Layer 7 of a small transformer language model trained on English Wikipedia (16 layers, counted from 0, width 128).
A neuron's activation on a vector x is GELU(weights . x), where the dot is the dot product.
The model reads these tokens: "n" "om" "es." " She" " also" " wrote" " po" "em" "s." "\n\n" "==" " B" "iography"

The vector x that enters this layer's MLP at each token. A number n stands for (n - 128) times 0.059.
0 "n": 114, 144, 118, 147, 131, 124, 146, 125, 138, 141, 130, 99, 109, 170, 136, 131, 140, 122, 76, 161, 137, 107, 138, 146, 126, 136, 108, 141, 128, 128, 120, 135, 119, 125, 134, 157, 106, 141, 117, 101, 151, 132, 106, 121, 91, 155, 139, 103, 104, 136, 148, 131, 119, 137, 134, 147, 140, 165, 143, 135, 138, 124, 115, 134, 117, 137, 146, 8, 127, 101, 110, 141, 112, 128, 125, 148, 143, 113, 101, 118, 136, 128, 129, 115, 108, 129, 105, 120, 112, 145, 135, 127, 144, 131, 125, 132, 157, 144, 163, 133, 145, 158, 141, 127, 109, 135, 147, 132, 103, 105, 123, 135, 138, 117, 163, 124, 137, 151, 109, 143, 105, 128, 127, 132, 133, 114, 109, 130
1 "om": 103, 153, 122, 124, 130, 116, 157, 129, 142, 141, 152, 119, 120, 158, 139, 145, 126, 118, 84, 156, 145, 106, 101, 111, 124, 125, 116, 99, 157, 135, 100, 132, 174, 120, 151, 123, 122, 141, 130, 145, 140, 130, 121, 121, 103, 152, 117, 151, 97, 133, 121, 125, 126, 155, 128, 124, 182, 186, 170, 162, 137, 122, 120, 114, 137, 130, 120, 94, 147, 151, 117, 103, 134, 151, 142, 113, 119, 101, 137, 147, 119, 113, 134, 131, 102, 127, 97, 127, 105, 127, 122, 149, 152, 127, 129, 126, 178, 161, 130, 126, 136, 102, 163, 141, 102, 119, 102, 112, 103, 90, 133, 126, 150, 96, 148, 87, 135, 127, 146, 123, 93, 109, 131, 107, 90, 135, 122, 140
2 "es.": 114, 127, 92, 121, 121, 143, 158, 134, 136, 140, 119, 78, 143, 171, 137, 156, 135, 109, 97, 146, 127, 102, 144, 127, 127, 145, 102, 132, 154, 125, 122, 141, 159, 124, 144, 130, 86, 158, 96, 139, 146, 127, 136, 135, 99, 164, 119, 155, 117, 144, 120, 127, 120, 146, 133, 124, 190, 188, 148, 142, 125, 115, 129, 133, 124, 113, 136, 104, 150, 114, 117, 139, 115, 131, 119, 109, 96, 107, 136, 153, 141, 110, 114, 117, 121, 116, 129, 146, 95, 99, 141, 143, 150, 123, 136, 118, 173, 160, 137, 119, 149, 103, 160, 114, 111, 125, 104, 121, 92, 93, 138, 131, 145, 117, 190, 114, 130, 119, 116, 123, 87, 106, 118, 125, 105, 122, 121, 143
3 " She": 113, 136, 113, 126, 148, 134, 144, 154, 132, 131, 114, 125, 126, 169, 140, 173, 144, 110, 107, 136, 130, 71, 118, 128, 114, 143, 110, 126, 148, 111, 150, 138, 159, 111, 167, 135, 86, 150, 129, 135, 138, 113, 114, 130, 134, 145, 136, 116, 111, 148, 105, 115, 126, 135, 151, 129, 159, 210, 144, 150, 121, 131, 123, 117, 116, 129, 121, 88, 120, 105, 112, 133, 124, 133, 134, 122, 96, 104, 140, 148, 137, 129, 126, 121, 111, 133, 111, 135, 106, 135, 114, 169, 136, 126, 153, 122, 225, 148, 111, 119, 132, 144, 162, 102, 105, 141, 103, 107, 93, 102, 134, 145, 145, 138, 148, 96, 136, 115, 102, 145, 98, 124, 96, 98, 117, 138, 111, 154
4 " also": 105, 123, 118, 138, 141, 141, 155, 138, 144, 131, 114, 80, 114, 176, 152, 175, 148, 116, 103, 133, 134, 98, 114, 146, 115, 160, 126, 120, 138, 111, 122, 139, 153, 98, 163, 123, 109, 135, 129, 138, 140, 130, 118, 118, 154, 135, 125, 132, 133, 113, 108, 121, 125, 138, 131, 141, 164, 197, 120, 130, 147, 146, 124, 124, 129, 143, 120, 96, 129, 122, 116, 118, 99, 149, 143, 108, 97, 98, 112, 137, 148, 130, 125, 111, 101, 113, 130, 112, 91, 122, 126, 160, 141, 141, 143, 128, 222, 174, 109, 104, 126, 121, 155, 123, 100, 131, 116, 137, 92, 103, 153, 151, 124, 129, 157, 111, 145, 113, 114, 119, 103, 144, 99, 130, 121, 144, 94, 121
5 " wrote": 123, 146, 118, 157, 126, 145, 159, 126, 139, 149, 112, 100, 139, 162, 143, 160, 127, 130, 80, 144, 143, 103, 143, 127, 118, 142, 116, 112, 144, 105, 124, 144, 149, 114, 150, 128, 98, 135, 134, 127, 158, 121, 123, 121, 149, 141, 126, 150, 128, 136, 135, 111, 135, 122, 149, 151, 164, 172, 119, 153, 114, 107, 100, 128, 113, 126, 122, 108, 129, 146, 110, 123, 115, 129, 130, 127, 78, 93, 95, 168, 123, 124, 115, 114, 100, 116, 116, 109, 123, 117, 156, 146, 155, 138, 159, 129, 204, 199, 120, 108, 135, 134, 147, 126, 101, 112, 88, 126, 88, 104, 141, 129, 119, 122, 166, 109, 129, 109, 124, 119, 106, 127, 121, 139, 99, 144, 100, 112
6 " po": 118, 145, 113, 118, 128, 129, 170, 126, 127, 139, 126, 107, 111, 155, 155, 180, 139, 106, 81, 139, 143, 114, 132, 128, 102, 128, 105, 122, 147, 109, 117, 145, 148, 134, 161, 109, 112, 132, 128, 137, 155, 106, 116, 131, 142, 156, 115, 149, 119, 136, 137, 110, 111, 115, 132, 151, 156, 159, 117, 160, 137, 121, 124, 106, 142, 139, 109, 113, 118, 132, 127, 126, 131, 123, 127, 141, 100, 90, 106, 195, 135, 119, 115, 107, 109, 128, 109, 146, 116, 159, 151, 131, 139, 134, 151, 137, 201, 183, 112, 116, 138, 124, 151, 104, 103, 118, 115, 98, 134, 97, 120, 141, 119, 113, 170, 116, 125, 131, 132, 119, 91, 151, 128, 120, 78, 144, 98, 127
7 "em": 106, 151, 112, 126, 118, 107, 168, 143, 133, 154, 135, 125, 127, 159, 154, 142, 151, 111, 77, 141, 136, 99, 119, 98, 123, 167, 131, 82, 142, 116, 110, 151, 162, 126, 149, 112, 136, 132, 139, 135, 157, 125, 119, 118, 117, 159, 115, 122, 118, 142, 121, 101, 119, 140, 147, 127, 181, 155, 146, 167, 131, 106, 117, 138, 121, 112, 114, 116, 143, 130, 114, 128, 137, 134, 135, 102, 104, 85, 127, 164, 120, 132, 114, 117, 109, 126, 114, 131, 107, 144, 149, 112, 127, 131, 122, 129, 214, 160, 91, 118, 137, 120, 155, 115, 100, 129, 132, 114, 122, 105, 144, 125, 145, 117, 174, 84, 137, 127, 127, 112, 96, 158, 132, 114, 105, 134, 123, 116
8 "s.": 118, 129, 93, 136, 114, 142, 163, 139, 137, 145, 125, 77, 147, 169, 135, 163, 152, 120, 87, 163, 125, 101, 149, 131, 125, 150, 105, 122, 152, 109, 123, 147, 156, 126, 137, 118, 101, 150, 121, 124, 143, 121, 131, 128, 119, 151, 123, 146, 113, 130, 126, 119, 113, 129, 150, 131, 198, 190, 141, 152, 117, 123, 124, 141, 102, 116, 139, 103, 146, 121, 119, 145, 123, 121, 115, 114, 82, 105, 124, 162, 134, 121, 116, 115, 120, 118, 124, 146, 110, 98, 137, 139, 147, 137, 142, 116, 173, 167, 112, 107, 150, 111, 162, 104, 109, 121, 110, 118, 98, 102, 128, 123, 147, 117, 195, 120, 135, 105, 111, 111, 89, 126, 126, 127, 108, 130, 116, 126
9 "\n\n": 126, 112, 117, 131, 141, 134, 160, 134, 150, 130, 108, 72, 118, 161, 146, 134, 136, 126, 88, 150, 140, 107, 131, 130, 119, 154, 108, 112, 147, 93, 139, 135, 158, 128, 146, 124, 93, 138, 133, 142, 147, 114, 141, 118, 89, 144, 131, 123, 124, 127, 101, 118, 113, 128, 148, 135, 196, 168, 147, 159, 112, 122, 152, 117, 118, 115, 149, 100, 136, 118, 97, 126, 116, 132, 109, 122, 99, 116, 120, 151, 126, 125, 129, 122, 122, 134, 120, 121, 106, 116, 132, 139, 149, 129, 162, 127, 176, 193, 133, 113, 145, 137, 175, 126, 105, 123, 98, 122, 96, 100, 126, 152, 135, 131, 187, 107, 140, 132, 111, 115, 104, 131, 111, 115, 109, 119, 112, 125
10 "==": 106, 127, 126, 133, 124, 149, 138, 144, 141, 116, 104, 80, 120, 174, 147, 139, 115, 119, 72, 137, 139, 101, 130, 115, 130, 151, 119, 112, 135, 102, 141, 137, 172, 137, 135, 107, 99, 142, 135, 133, 149, 134, 127, 125, 106, 159, 153, 160, 113, 123, 122, 115, 114, 123, 144, 136, 168, 175, 125, 155, 144, 138, 149, 111, 113, 136, 142, 101, 134, 129, 89, 123, 109, 120, 131, 110, 109, 110, 113, 173, 135, 143, 129, 134, 101, 137, 127, 135, 102, 127, 125, 135, 140, 133, 167, 118, 194, 195, 125, 109, 146, 120, 166, 125, 102, 145, 118, 84, 100, 99, 111, 123, 118, 128, 167, 124, 129, 130, 105, 116, 102, 155, 129, 122, 117, 121, 112, 109
11 " B": 124, 124, 102, 139, 129, 139, 145, 157, 145, 131, 95, 78, 104, 169, 146, 116, 142, 133, 91, 145, 134, 99, 101, 114, 116, 142, 104, 139, 141, 113, 123, 139, 137, 113, 152, 110, 120, 137, 143, 159, 134, 113, 105, 115, 130, 121, 131, 151, 117, 131, 128, 117, 119, 135, 155, 147, 161, 173, 161, 148, 148, 126, 148, 96, 104, 135, 130, 84, 132, 120, 117, 122, 117, 134, 121, 115, 86, 135, 130, 166, 122, 141, 125, 127, 95, 130, 153, 116, 112, 130, 138, 118, 160, 119, 152, 143, 189, 153, 121, 107, 150, 110, 177, 136, 115, 123, 110, 86, 123, 91, 119, 149, 114, 132, 163, 115, 127, 135, 135, 150, 93, 157, 105, 114, 96, 133, 116, 147
12 "iography": 136, 148, 103, 144, 117, 157, 137, 144, 148, 133, 119, 76, 130, 148, 140, 126, 121, 126, 77, 159, 148, 93, 119, 123, 128, 144, 102, 119, 137, 133, 129, 129, 142, 118, 147, 140, 118, 150, 133, 149, 158, 122, 119, 122, 136, 121, 122, 134, 112, 126, 122, 87, 119, 123, 152, 158, 155, 166, 154, 149, 132, 135, 143, 99, 104, 131, 133, 125, 123, 146, 111, 123, 114, 134, 137, 100, 83, 110, 103, 146, 146, 140, 115, 144, 99, 135, 147, 128, 107, 156, 144, 127, 160, 117, 175, 142, 175, 164, 135, 100, 136, 108, 149, 120, 116, 107, 110, 79, 88, 92, 118, 129, 119, 123, 177, 113, 112, 147, 134, 132, 106, 148, 130, 130, 86, 131, 111, 118

Each question shows the input weights of one neuron of the MLP. A number n stands for (n - 128) times 0.0064.

n180: 153, 111, 114, 92, 148, 124, 112, 118, 157, 106, 85, 125, 126, 139, 140, 147, 130, 149, 104, 136, 143, 153, 127, 122, 124, 157, 114, 141, 166, 139, 136, 110, 108, 129, 126, 121, 147, 104, 137, 135, 140, 129, 105, 139, 126, 131, 118, 130, 122, 126, 108, 127, 136, 122, 133, 118, 140, 114, 122, 150, 131, 121, 135, 132, 137, 132, 121, 145, 118, 98, 115, 159, 126, 120, 120, 123, 107, 122, 123, 169, 149, 166, 125, 128, 103, 140, 118, 142, 135, 148, 139, 144, 110, 110, 109, 174, 98, 151, 124, 138, 148, 174, 94, 123, 124, 116, 141, 129, 124, 112, 123, 115, 122, 153, 105, 156, 107, 129, 144, 137, 134, 131, 105, 122, 161, 99, 144, 143
Which token does this neuron like most? 6 " po"

n223: 146, 127, 140, 75, 124, 111, 126, 139, 108, 133, 123, 133, 111, 94, 136, 115, 96, 110, 114, 114, 162, 119, 142, 115, 158, 135, 149, 128, 105, 120, 130, 153, 107, 127, 143, 115, 125, 113, 128, 136, 111, 143, 143, 153, 128, 120, 108, 133, 113, 121, 113, 106, 135, 148, 139, 130, 113, 124, 129, 169, 146, 148, 129, 100, 99, 147, 137, 142, 138, 139, 128, 136, 156, 123, 120, 112, 151, 112, 104, 144, 123, 142, 112, 125, 108, 127, 135, 154, 130, 126, 125, 129, 125, 115, 103, 113, 116, 152, 134, 139, 142, 128, 120, 119, 140, 140, 147, 143, 135, 150, 131, 118, 137, 136, 122, 96, 140, 128, 106, 140, 115, 141, 88, 128, 135, 122, 124, 127
Which token does this neuron like most? 7 "em"

n311: 138, 136, 144, 123, 120, 136, 134, 112, 122, 134, 157, 136, 90, 151, 107, 113, 147, 135, 128, 123, 164, 134, 147, 105, 103, 150, 137, 120, 139, 110, 130, 117, 124, 116, 166, 111, 98, 145, 110, 150, 108, 116, 139, 121, 136, 148, 125, 118, 134, 111, 138, 136, 132, 102, 146, 159, 149, 127, 114, 121, 131, 141, 120, 115, 133, 142, 134, 136, 123, 125, 150, 126, 120, 150, 121, 90, 158, 141, 149, 115, 96, 114, 110, 125, 152, 117, 140, 107, 156, 148, 107, 139, 92, 112, 118, 124, 133, 123, 136, 136, 156, 128, 127, 146, 125, 131, 143, 116, 125, 117, 132, 131, 94, 148, 131, 120, 115, 139, 95, 120, 140, 132, 120, 117, 144, 131, 128, 120
On which three tokens does it fire most, strongest first? 4 " also", 9 "\n\n", 3 " She"

n353: 128, 109, 107, 114, 153, 123, 141, 103, 123, 132, 150, 121, 125, 138, 127, 150, 147, 142, 123, 133, 128, 133, 140, 140, 128, 121, 144, 123, 111, 122, 135, 122, 118, 109, 118, 119, 131, 114, 133, 137, 121, 112, 118, 112, 133, 136, 143, 129, 142, 128, 110, 93, 115, 126, 135, 127, 123, 127, 99, 130, 80, 152, 131, 138, 134, 99, 100, 121, 145, 130, 133, 148, 131, 123, 128, 129, 134, 125, 112, 143, 111, 113, 136, 149, 144, 133, 151, 130, 133, 114, 157, 131, 116, 151, 125, 108, 129, 109, 125, 151, 142, 122, 130, 117, 123, 111, 138, 99, 113, 135, 123, 108, 131, 121, 121, 113, 124, 119, 143, 119, 135, 131, 129, 135, 131, 122, 160, 131
On which token does it fire most, and how strongly? 8 "s.", at about 0.58

n153: 118, 127, 131, 109, 107, 153, 132, 123, 129, 138, 115, 149, 118, 136, 131, 168, 142, 153, 130, 122, 125, 148, 132, 116, 144, 125, 135, 115, 160, 111, 138, 115, 69, 117, 140, 95, 140, 152, 118, 147, 137, 105, 127, 113, 138, 119, 160, 121, 135, 150, 139, 133, 118, 104, 99, 131, 137, 99, 106, 157, 122, 105, 127, 102, 126, 134, 112, 109, 122, 130, 113, 139, 116, 139, 129, 112, 139, 129, 159, 131, 113, 121, 132, 125, 102, 142, 109, 101, 147, 113, 138, 116, 155, 147, 133, 181, 112, 133, 146, 130, 131, 102, 93, 128, 155, 155, 110, 95, 141, 125, 138, 153, 121, 139, 145, 101, 147, 126, 102, 148, 163, 119, 139, 116, 158, 90, 106, 108
On which three tokens does it fire most, strongest first? 11 " B", 6 " po", 5 " wrote"

n118: 140, 130, 95, 100, 139, 115, 136, 132, 94, 73, 158, 138, 122, 127, 95, 129, 147, 151, 153, 122, 121, 138, 122, 123, 124, 106, 119, 129, 129, 123, 126, 159, 123, 165, 115, 115, 126, 109, 141, 133, 157, 137, 130, 142, 148, 122, 140, 138, 154, 156, 123, 92, 108, 158, 140, 127, 129, 130, 127, 151, 162, 122, 113, 141, 125, 107, 140, 143, 117, 155, 121, 133, 119, 143, 121, 145, 112, 115, 118, 121, 133, 82, 115, 101, 125, 147, 150, 123, 144, 156, 140, 108, 111, 110, 139, 128, 119, 110, 138, 162, 135, 160, 136, 135, 109, 135, 132, 98, 143, 147, 130, 142, 122, 129, 127, 127, 136, 133, 124, 99, 119, 127, 126, 130, 128, 158, 131, 95
Which token does this neuron like most? 6 " po"

n226: 115, 133, 131, 103, 117, 133, 138, 167, 124, 124, 106, 129, 131, 127, 138, 124, 118, 136, 106, 132, 104, 109, 146, 133, 119, 106, 133, 135, 106, 127, 142, 165, 106, 117, 108, 103, 122, 128, 133, 118, 137, 116, 152, 138, 170, 110, 107, 108, 108, 108, 124, 143, 115, 125, 149, 118, 118, 144, 127, 136, 149, 144, 115, 125, 129, 88, 110, 111, 151, 151, 114, 129, 169, 102, 120, 126, 119, 142, 111, 133, 154, 109, 109, 150, 121, 120, 139, 136, 143, 135, 151, 117, 136, 101, 128, 146, 91, 136, 125, 137, 173, 138, 124, 109, 184, 136, 130, 131, 118, 127, 94, 124, 156, 120, 114, 136, 134, 96, 143, 141, 92, 112, 130, 158, 147, 153, 145, 155
Which token does this neuron like most? 8 "s."

n283: 87, 134, 115, 120, 119, 129, 171, 135, 130, 83, 123, 124, 108, 146, 151, 129, 127, 126, 122, 80, 105, 165, 121, 114, 133, 124, 132, 153, 94, 144, 79, 132, 126, 136, 147, 98, 137, 140, 131, 125, 143, 114, 122, 141, 128, 106, 104, 109, 118, 133, 149, 105, 125, 134, 110, 93, 110, 142, 116, 165, 111, 123, 127, 157, 139, 86, 117, 149, 170, 124, 130, 152, 106, 103, 124, 117, 163, 115, 133, 132, 136, 120, 121, 133, 137, 142, 146, 140, 112, 127, 147, 96, 154, 103, 136, 104, 128, 120, 139, 112, 104, 129, 155, 124, 153, 149, 129, 128, 137, 140, 141, 110, 122, 112, 138, 145, 122, 134, 142, 114, 163, 127, 112, 124, 151, 125, 126, 138
Which token does this neuron like most? 7 "em"

n271: 128, 122, 160, 151, 115, 120, 80, 169, 99, 123, 114, 122, 129, 144, 152, 101, 82, 109, 136, 129, 155, 158, 139, 128, 126, 108, 141, 125, 102, 132, 141, 147, 127, 123, 115, 154, 135, 140, 130, 153, 144, 137, 105, 138, 119, 118, 123, 115, 109, 101, 132, 119, 118, 114, 130, 146, 123, 126, 154, 148, 133, 137, 144, 119, 127, 129, 123, 135, 161, 127, 120, 142, 148, 120, 123, 109, 137, 132, 104, 102, 121, 126, 150, 139, 129, 147, 151, 98, 147, 106, 135, 126, 154, 94, 127, 117, 127, 109, 119, 140, 108, 122, 137, 118, 132, 153, 141, 102, 131, 103, 103, 122, 132, 138, 133, 123, 127, 128, 131, 140, 114, 129, 139, 130, 104, 139, 157, 123
Its two highest activations, in order, are on tokens 12 "iography", 11 " B"

n185: 122, 126, 121, 120, 109, 171, 142, 145, 129, 142, 142, 185, 125, 144, 133, 142, 142, 156, 118, 83, 124, 114, 145, 117, 134, 99, 103, 84, 134, 112, 162, 122, 123, 165, 93, 128, 109, 131, 103, 113, 106, 103, 138, 141, 174, 132, 147, 140, 145, 92, 139, 124, 140, 130, 135, 135, 118, 108, 127, 180, 132, 152, 134, 122, 127, 144, 119, 111, 83, 135, 167, 167, 101, 119, 104, 131, 133, 141, 138, 139, 120, 107, 107, 93, 106, 150, 137, 89, 133, 112, 125, 131, 146, 138, 147, 131, 96, 125, 141, 123, 121, 115, 159, 149, 111, 123, 141, 113, 125, 149, 124, 123, 139, 83, 143, 142, 151, 144, 128, 164, 127, 131, 109, 119, 167, 154, 136, 99
Which token does this neuron like most? 5 " wrote"

n429: 127, 109, 126, 146, 121, 108, 120, 118, 130, 124, 149, 127, 112, 148, 168, 160, 106, 113, 125, 137, 113, 144, 158, 154, 108, 125, 122, 120, 149, 135, 126, 106, 155, 121, 140, 137, 135, 152, 135, 148, 116, 117, 123, 121, 133, 127, 129, 122, 119, 124, 136, 134, 164, 101, 113, 138, 139, 132, 68, 147, 141, 141, 133, 123, 143, 115, 129, 112, 96, 123, 154, 146, 98, 160, 117, 119, 98, 126, 154, 110, 137, 113, 117, 137, 130, 147, 93, 127, 122, 114, 107, 118, 134, 101, 126, 106, 104, 121, 100, 164, 148, 124, 98, 154, 77, 161, 109, 104, 168, 158, 108, 135, 112, 143, 100, 151, 133, 114, 135, 97, 145, 179, 159, 134, 122, 158, 148, 123
On which token does it fire most, and how strongly? 6 " po", at about 0.7

n384: 114, 108, 114, 115, 125, 119, 131, 124, 134, 119, 135, 140, 158, 109, 101, 133, 127, 139, 121, 120, 135, 133, 139, 155, 108, 131, 145, 135, 141, 135, 132, 130, 137, 94, 149, 99, 132, 134, 107, 133, 164, 105, 167, 144, 129, 111, 129, 116, 146, 114, 118, 141, 129, 117, 173, 99, 132, 140, 120, 106, 117, 139, 146, 136, 163, 152, 115, 118, 111, 120, 109, 119, 109, 135, 134, 143, 123, 136, 112, 96, 146, 171, 141, 132, 85, 121, 139, 133, 152, 159, 116, 129, 130, 163, 136, 136, 130, 152, 148, 125, 96, 123, 129, 126, 122, 146, 98, 140, 149, 123, 126, 157, 130, 152, 119, 135, 132, 112, 132, 129, 164, 118, 137, 113, 146, 126, 114, 125
Which token does this neuron like most? 4 " also"

n244: 107, 125, 132, 113, 135, 141, 138, 172, 119, 134, 126, 111, 126, 123, 120, 145, 99, 112, 144, 128, 167, 144, 114, 143, 140, 119, 124, 120, 135, 141, 125, 173, 131, 121, 155, 147, 98, 137, 99, 125, 120, 86, 94, 112, 127, 134, 125, 134, 110, 143, 146, 155, 127, 99, 131, 116, 114, 120, 145, 119, 118, 101, 129, 127, 97, 89, 120, 120, 147, 163, 152, 158, 106, 126, 101, 145, 132, 148, 132, 132, 128, 123, 144, 82, 132, 150, 119, 127, 129, 152, 136, 125, 95, 138, 78, 118, 118, 132, 115, 113, 131, 105, 145, 140, 130, 142, 121, 120, 113, 165, 137, 120, 110, 124, 117, 132, 148, 100, 134, 146, 153, 117, 176, 158, 133, 136, 114, 127
Its two highest activations, in order, are on tokens 2 "es.", 0 "n"

n403: 115, 147, 96, 132, 142, 160, 120, 140, 127, 133, 133, 125, 138, 150, 139, 103, 118, 136, 123, 124, 135, 152, 125, 92, 122, 139, 144, 153, 137, 129, 147, 126, 113, 114, 163, 115, 111, 148, 154, 114, 117, 122, 116, 124, 136, 102, 121, 124, 155, 105, 119, 129, 115, 132, 170, 116, 110, 114, 136, 124, 95, 112, 145, 131, 161, 126, 114, 162, 133, 78, 155, 136, 136, 111, 114, 128, 117, 136, 89, 123, 168, 123, 138, 149, 98, 133, 84, 94, 128, 91, 144, 150, 120, 90, 120, 137, 108, 165, 126, 171, 146, 125, 121, 126, 127, 133, 146, 117, 118, 125, 126, 90, 106, 106, 152, 151, 133, 116, 162, 107, 114, 92, 153, 157, 164, 114, 116, 145
Which token does this neuron like most? 5 " wrote"

n183: 128, 131, 149, 109, 133, 126, 114, 158, 129, 117, 95, 120, 142, 102, 109, 94, 127, 114, 150, 144, 130, 130, 134, 134, 124, 127, 125, 125, 115, 123, 155, 151, 134, 145, 164, 131, 122, 147, 97, 129, 144, 107, 124, 114, 149, 105, 107, 119, 103, 148, 102, 142, 135, 139, 166, 120, 134, 117, 147, 129, 125, 150, 139, 144, 105, 164, 137, 107, 140, 123, 138, 147, 120, 123, 121, 150, 110, 139, 134, 105, 129, 126, 146, 120, 137, 155, 105, 124, 102, 94, 109, 101, 140, 122, 122, 118, 118, 134, 134, 140, 118, 117, 108, 122, 108, 138, 117, 115, 165, 107, 141, 145, 100, 89, 124, 141, 141, 129, 133, 126, 137, 135, 137, 105, 144, 148, 147, 152
Which token does this neuron like most? 11 " B"

n141: 105, 131, 101, 116, 140, 134, 106, 137, 144, 103, 127, 125, 111, 113, 140, 121, 133, 163, 113, 95, 133, 158, 147, 128, 135, 135, 124, 138, 105, 125, 135, 104, 118, 157, 144, 118, 126, 142, 138, 147, 93, 139, 111, 160, 142, 123, 114, 129, 142, 109, 97, 154, 102, 137, 130, 114, 157, 119, 128, 150, 161, 129, 140, 135, 128, 133, 135, 120, 148, 123, 120, 126, 113, 132, 132, 145, 127, 134, 146, 137, 142, 137, 133, 165, 106, 115, 106, 123, 125, 117, 129, 106, 145, 131, 145, 111, 133, 86, 147, 110, 155, 123, 109, 123, 118, 157, 142, 110, 118, 148, 127, 107, 108, 148, 110, 123, 133, 141, 158, 136, 131, 120, 123, 114, 117, 123, 150, 147
Which token does this neuron like most? 11 " B"

n199: 127, 156, 136, 136, 113, 111, 118, 124, 130, 125, 104, 148, 137, 142, 135, 132, 117, 150, 110, 126, 99, 94, 162, 108, 136, 113, 144, 166, 140, 139, 92, 126, 97, 134, 112, 120, 118, 114, 154, 130, 141, 112, 150, 160, 133, 112, 136, 139, 119, 130, 85, 122, 123, 94, 138, 130, 99, 132, 106, 127, 104, 134, 174, 136, 126, 96, 113, 155, 159, 135, 135, 127, 123, 134, 156, 156, 137, 113, 77, 103, 107, 151, 140, 120, 140, 99, 109, 115, 113, 122, 158, 139, 126, 129, 150, 149, 120, 125, 114, 157, 123, 163, 121, 93, 115, 107, 114, 111, 127, 140, 134, 144, 127, 126, 142, 144, 96, 135, 134, 116, 159, 137, 111, 143, 141, 139, 145, 108
Which token does this neuron like most? 5 " wrote"

n468: 91, 129, 124, 165, 149, 109, 179, 133, 127, 116, 132, 132, 121, 118, 122, 115, 164, 144, 148, 131, 101, 130, 150, 141, 131, 150, 114, 127, 130, 110, 129, 179, 113, 159, 134, 114, 124, 114, 124, 118, 90, 121, 126, 133, 142, 156, 153, 109, 144, 113, 140, 138, 137, 122, 177, 148, 120, 114, 127, 137, 140, 126, 133, 90, 128, 127, 117, 137, 130, 141, 114, 157, 165, 111, 117, 108, 148, 110, 121, 129, 120, 130, 89, 138, 110, 119, 140, 129, 109, 160, 115, 126, 94, 118, 139, 87, 136, 104, 129, 141, 144, 101, 90, 124, 108, 127, 132, 133, 107, 139, 98, 108, 97, 113, 136, 142, 155, 130, 172, 107, 161, 151, 109, 150, 119, 131, 152, 101
Its two highest activations, in order, are on tokens 7 "em", 6 " po"

n331: 107, 136, 100, 134, 136, 140, 144, 114, 126, 131, 149, 158, 127, 141, 139, 145, 152, 141, 124, 117, 94, 125, 125, 138, 120, 116, 152, 151, 104, 183, 115, 141, 126, 108, 113, 114, 113, 136, 139, 133, 109, 111, 120, 114, 151, 129, 138, 102, 118, 146, 132, 106, 112, 142, 101, 120, 140, 125, 110, 107, 119, 149, 117, 137, 123, 112, 168, 144, 128, 129, 106, 144, 120, 138, 125, 131, 135, 126, 132, 127, 150, 124, 103, 167, 119, 138, 136, 139, 153, 116, 119, 156, 109, 139, 121, 155, 133, 137, 103, 135, 77, 147, 124, 86, 119, 97, 154, 89, 130, 122, 90, 153, 143, 106, 148, 156, 146, 130, 128, 93, 134, 121, 135, 167, 125, 118, 150, 118
Which token does this neuron like most? 8 "s."

n416: 136, 127, 123, 99, 123, 167, 165, 143, 134, 143, 144, 150, 111, 120, 133, 153, 100, 107, 124, 159, 135, 160, 130, 147, 124, 129, 112, 119, 95, 117, 126, 105, 141, 143, 122, 109, 115, 130, 141, 131, 107, 132, 84, 115, 143, 139, 143, 124, 117, 156, 110, 103, 139, 102, 137, 123, 138, 118, 100, 86, 155, 142, 163, 139, 96, 146, 140, 124, 140, 158, 120, 144, 146, 105, 160, 152, 96, 131, 136, 127, 130, 115, 133, 161, 103, 100, 108, 104, 138, 104, 111, 147, 130, 145, 115, 129, 115, 116, 127, 141, 138, 94, 117, 144, 111, 118, 95, 126, 112, 128, 108, 126, 113, 122, 143, 147, 108, 136, 149, 127, 135, 139, 139, 126, 153, 125, 156, 134
On which three tokens does it fire most, strongest first? 10 "==", 12 "iography", 8 "s."

n167: 143, 126, 115, 106, 82, 126, 118, 122, 140, 104, 113, 151, 134, 107, 132, 135, 125, 157, 135, 118, 149, 118, 127, 132, 139, 111, 138, 140, 144, 124, 94, 126, 138, 125, 170, 112, 104, 125, 118, 124, 154, 123, 112, 135, 116, 91, 110, 134, 165, 137, 114, 107, 129, 142, 101, 153, 127, 99, 136, 154, 123, 105, 112, 116, 137, 111, 122, 125, 109, 98, 132, 158, 103, 141, 92, 149, 145, 135, 120, 143, 128, 138, 140, 118, 145, 117, 121, 122, 125, 152, 102, 138, 117, 130, 129, 167, 159, 131, 105, 135, 151, 82, 116, 120, 157, 120, 121, 110, 147, 134, 139, 153, 89, 144, 119, 123, 131, 148, 119, 114, 140, 164, 155, 133, 153, 123, 118, 120
On which three tokens does it fire most, strongest first? 6 " po", 11 " B", 7 "em"

n26: 124, 130, 126, 145, 119, 125, 127, 108, 109, 119, 124, 143, 96, 116, 130, 145, 122, 114, 120, 150, 111, 151, 131, 133, 132, 118, 124, 122, 126, 140, 135, 126, 122, 130, 100, 138, 123, 142, 132, 147, 103, 108, 125, 126, 110, 135, 151, 100, 139, 147, 133, 123, 124, 131, 130, 131, 128, 107, 128, 157, 108, 112, 123, 113, 136, 121, 132, 126, 135, 128, 157, 121, 103, 155, 147, 116, 124, 167, 134, 141, 136, 135, 151, 117, 145, 105, 149, 121, 137, 128, 130, 139, 137, 130, 138, 91, 128, 115, 146, 116, 131, 115, 137, 143, 117, 109, 147, 126, 128, 115, 130, 128, 125, 102, 136, 122, 149, 119, 129, 143, 141, 109, 135, 105, 116, 94, 188, 126
On which token does it fire most, and how strongly? 1 "om", at about 0.13

n249: 108, 111, 150, 128, 137, 117, 162, 112, 128, 114, 124, 137, 130, 113, 128, 131, 135, 116, 125, 132, 140, 130, 104, 128, 102, 107, 89, 102, 133, 134, 122, 143, 125, 105, 120, 158, 124, 138, 120, 108, 105, 114, 117, 100, 116, 108, 114, 123, 142, 135, 123, 121, 140, 150, 135, 143, 139, 119, 104, 120, 158, 127, 125, 142, 120, 150, 134, 142, 145, 132, 137, 127, 108, 128, 136, 132, 135, 120, 114, 127, 129, 156, 117, 97, 131, 107, 118, 128, 126, 104, 102, 130, 109, 128, 119, 162, 126, 141, 134, 116, 128, 143, 133, 107, 103, 147, 161, 123, 127, 136, 134, 153, 142, 152, 122, 130, 136, 119, 125, 137, 124, 120, 132, 124, 160, 115, 165, 145
On which three tokens does it fire most, strongest first? 4 " also", 0 "n", 3 " She"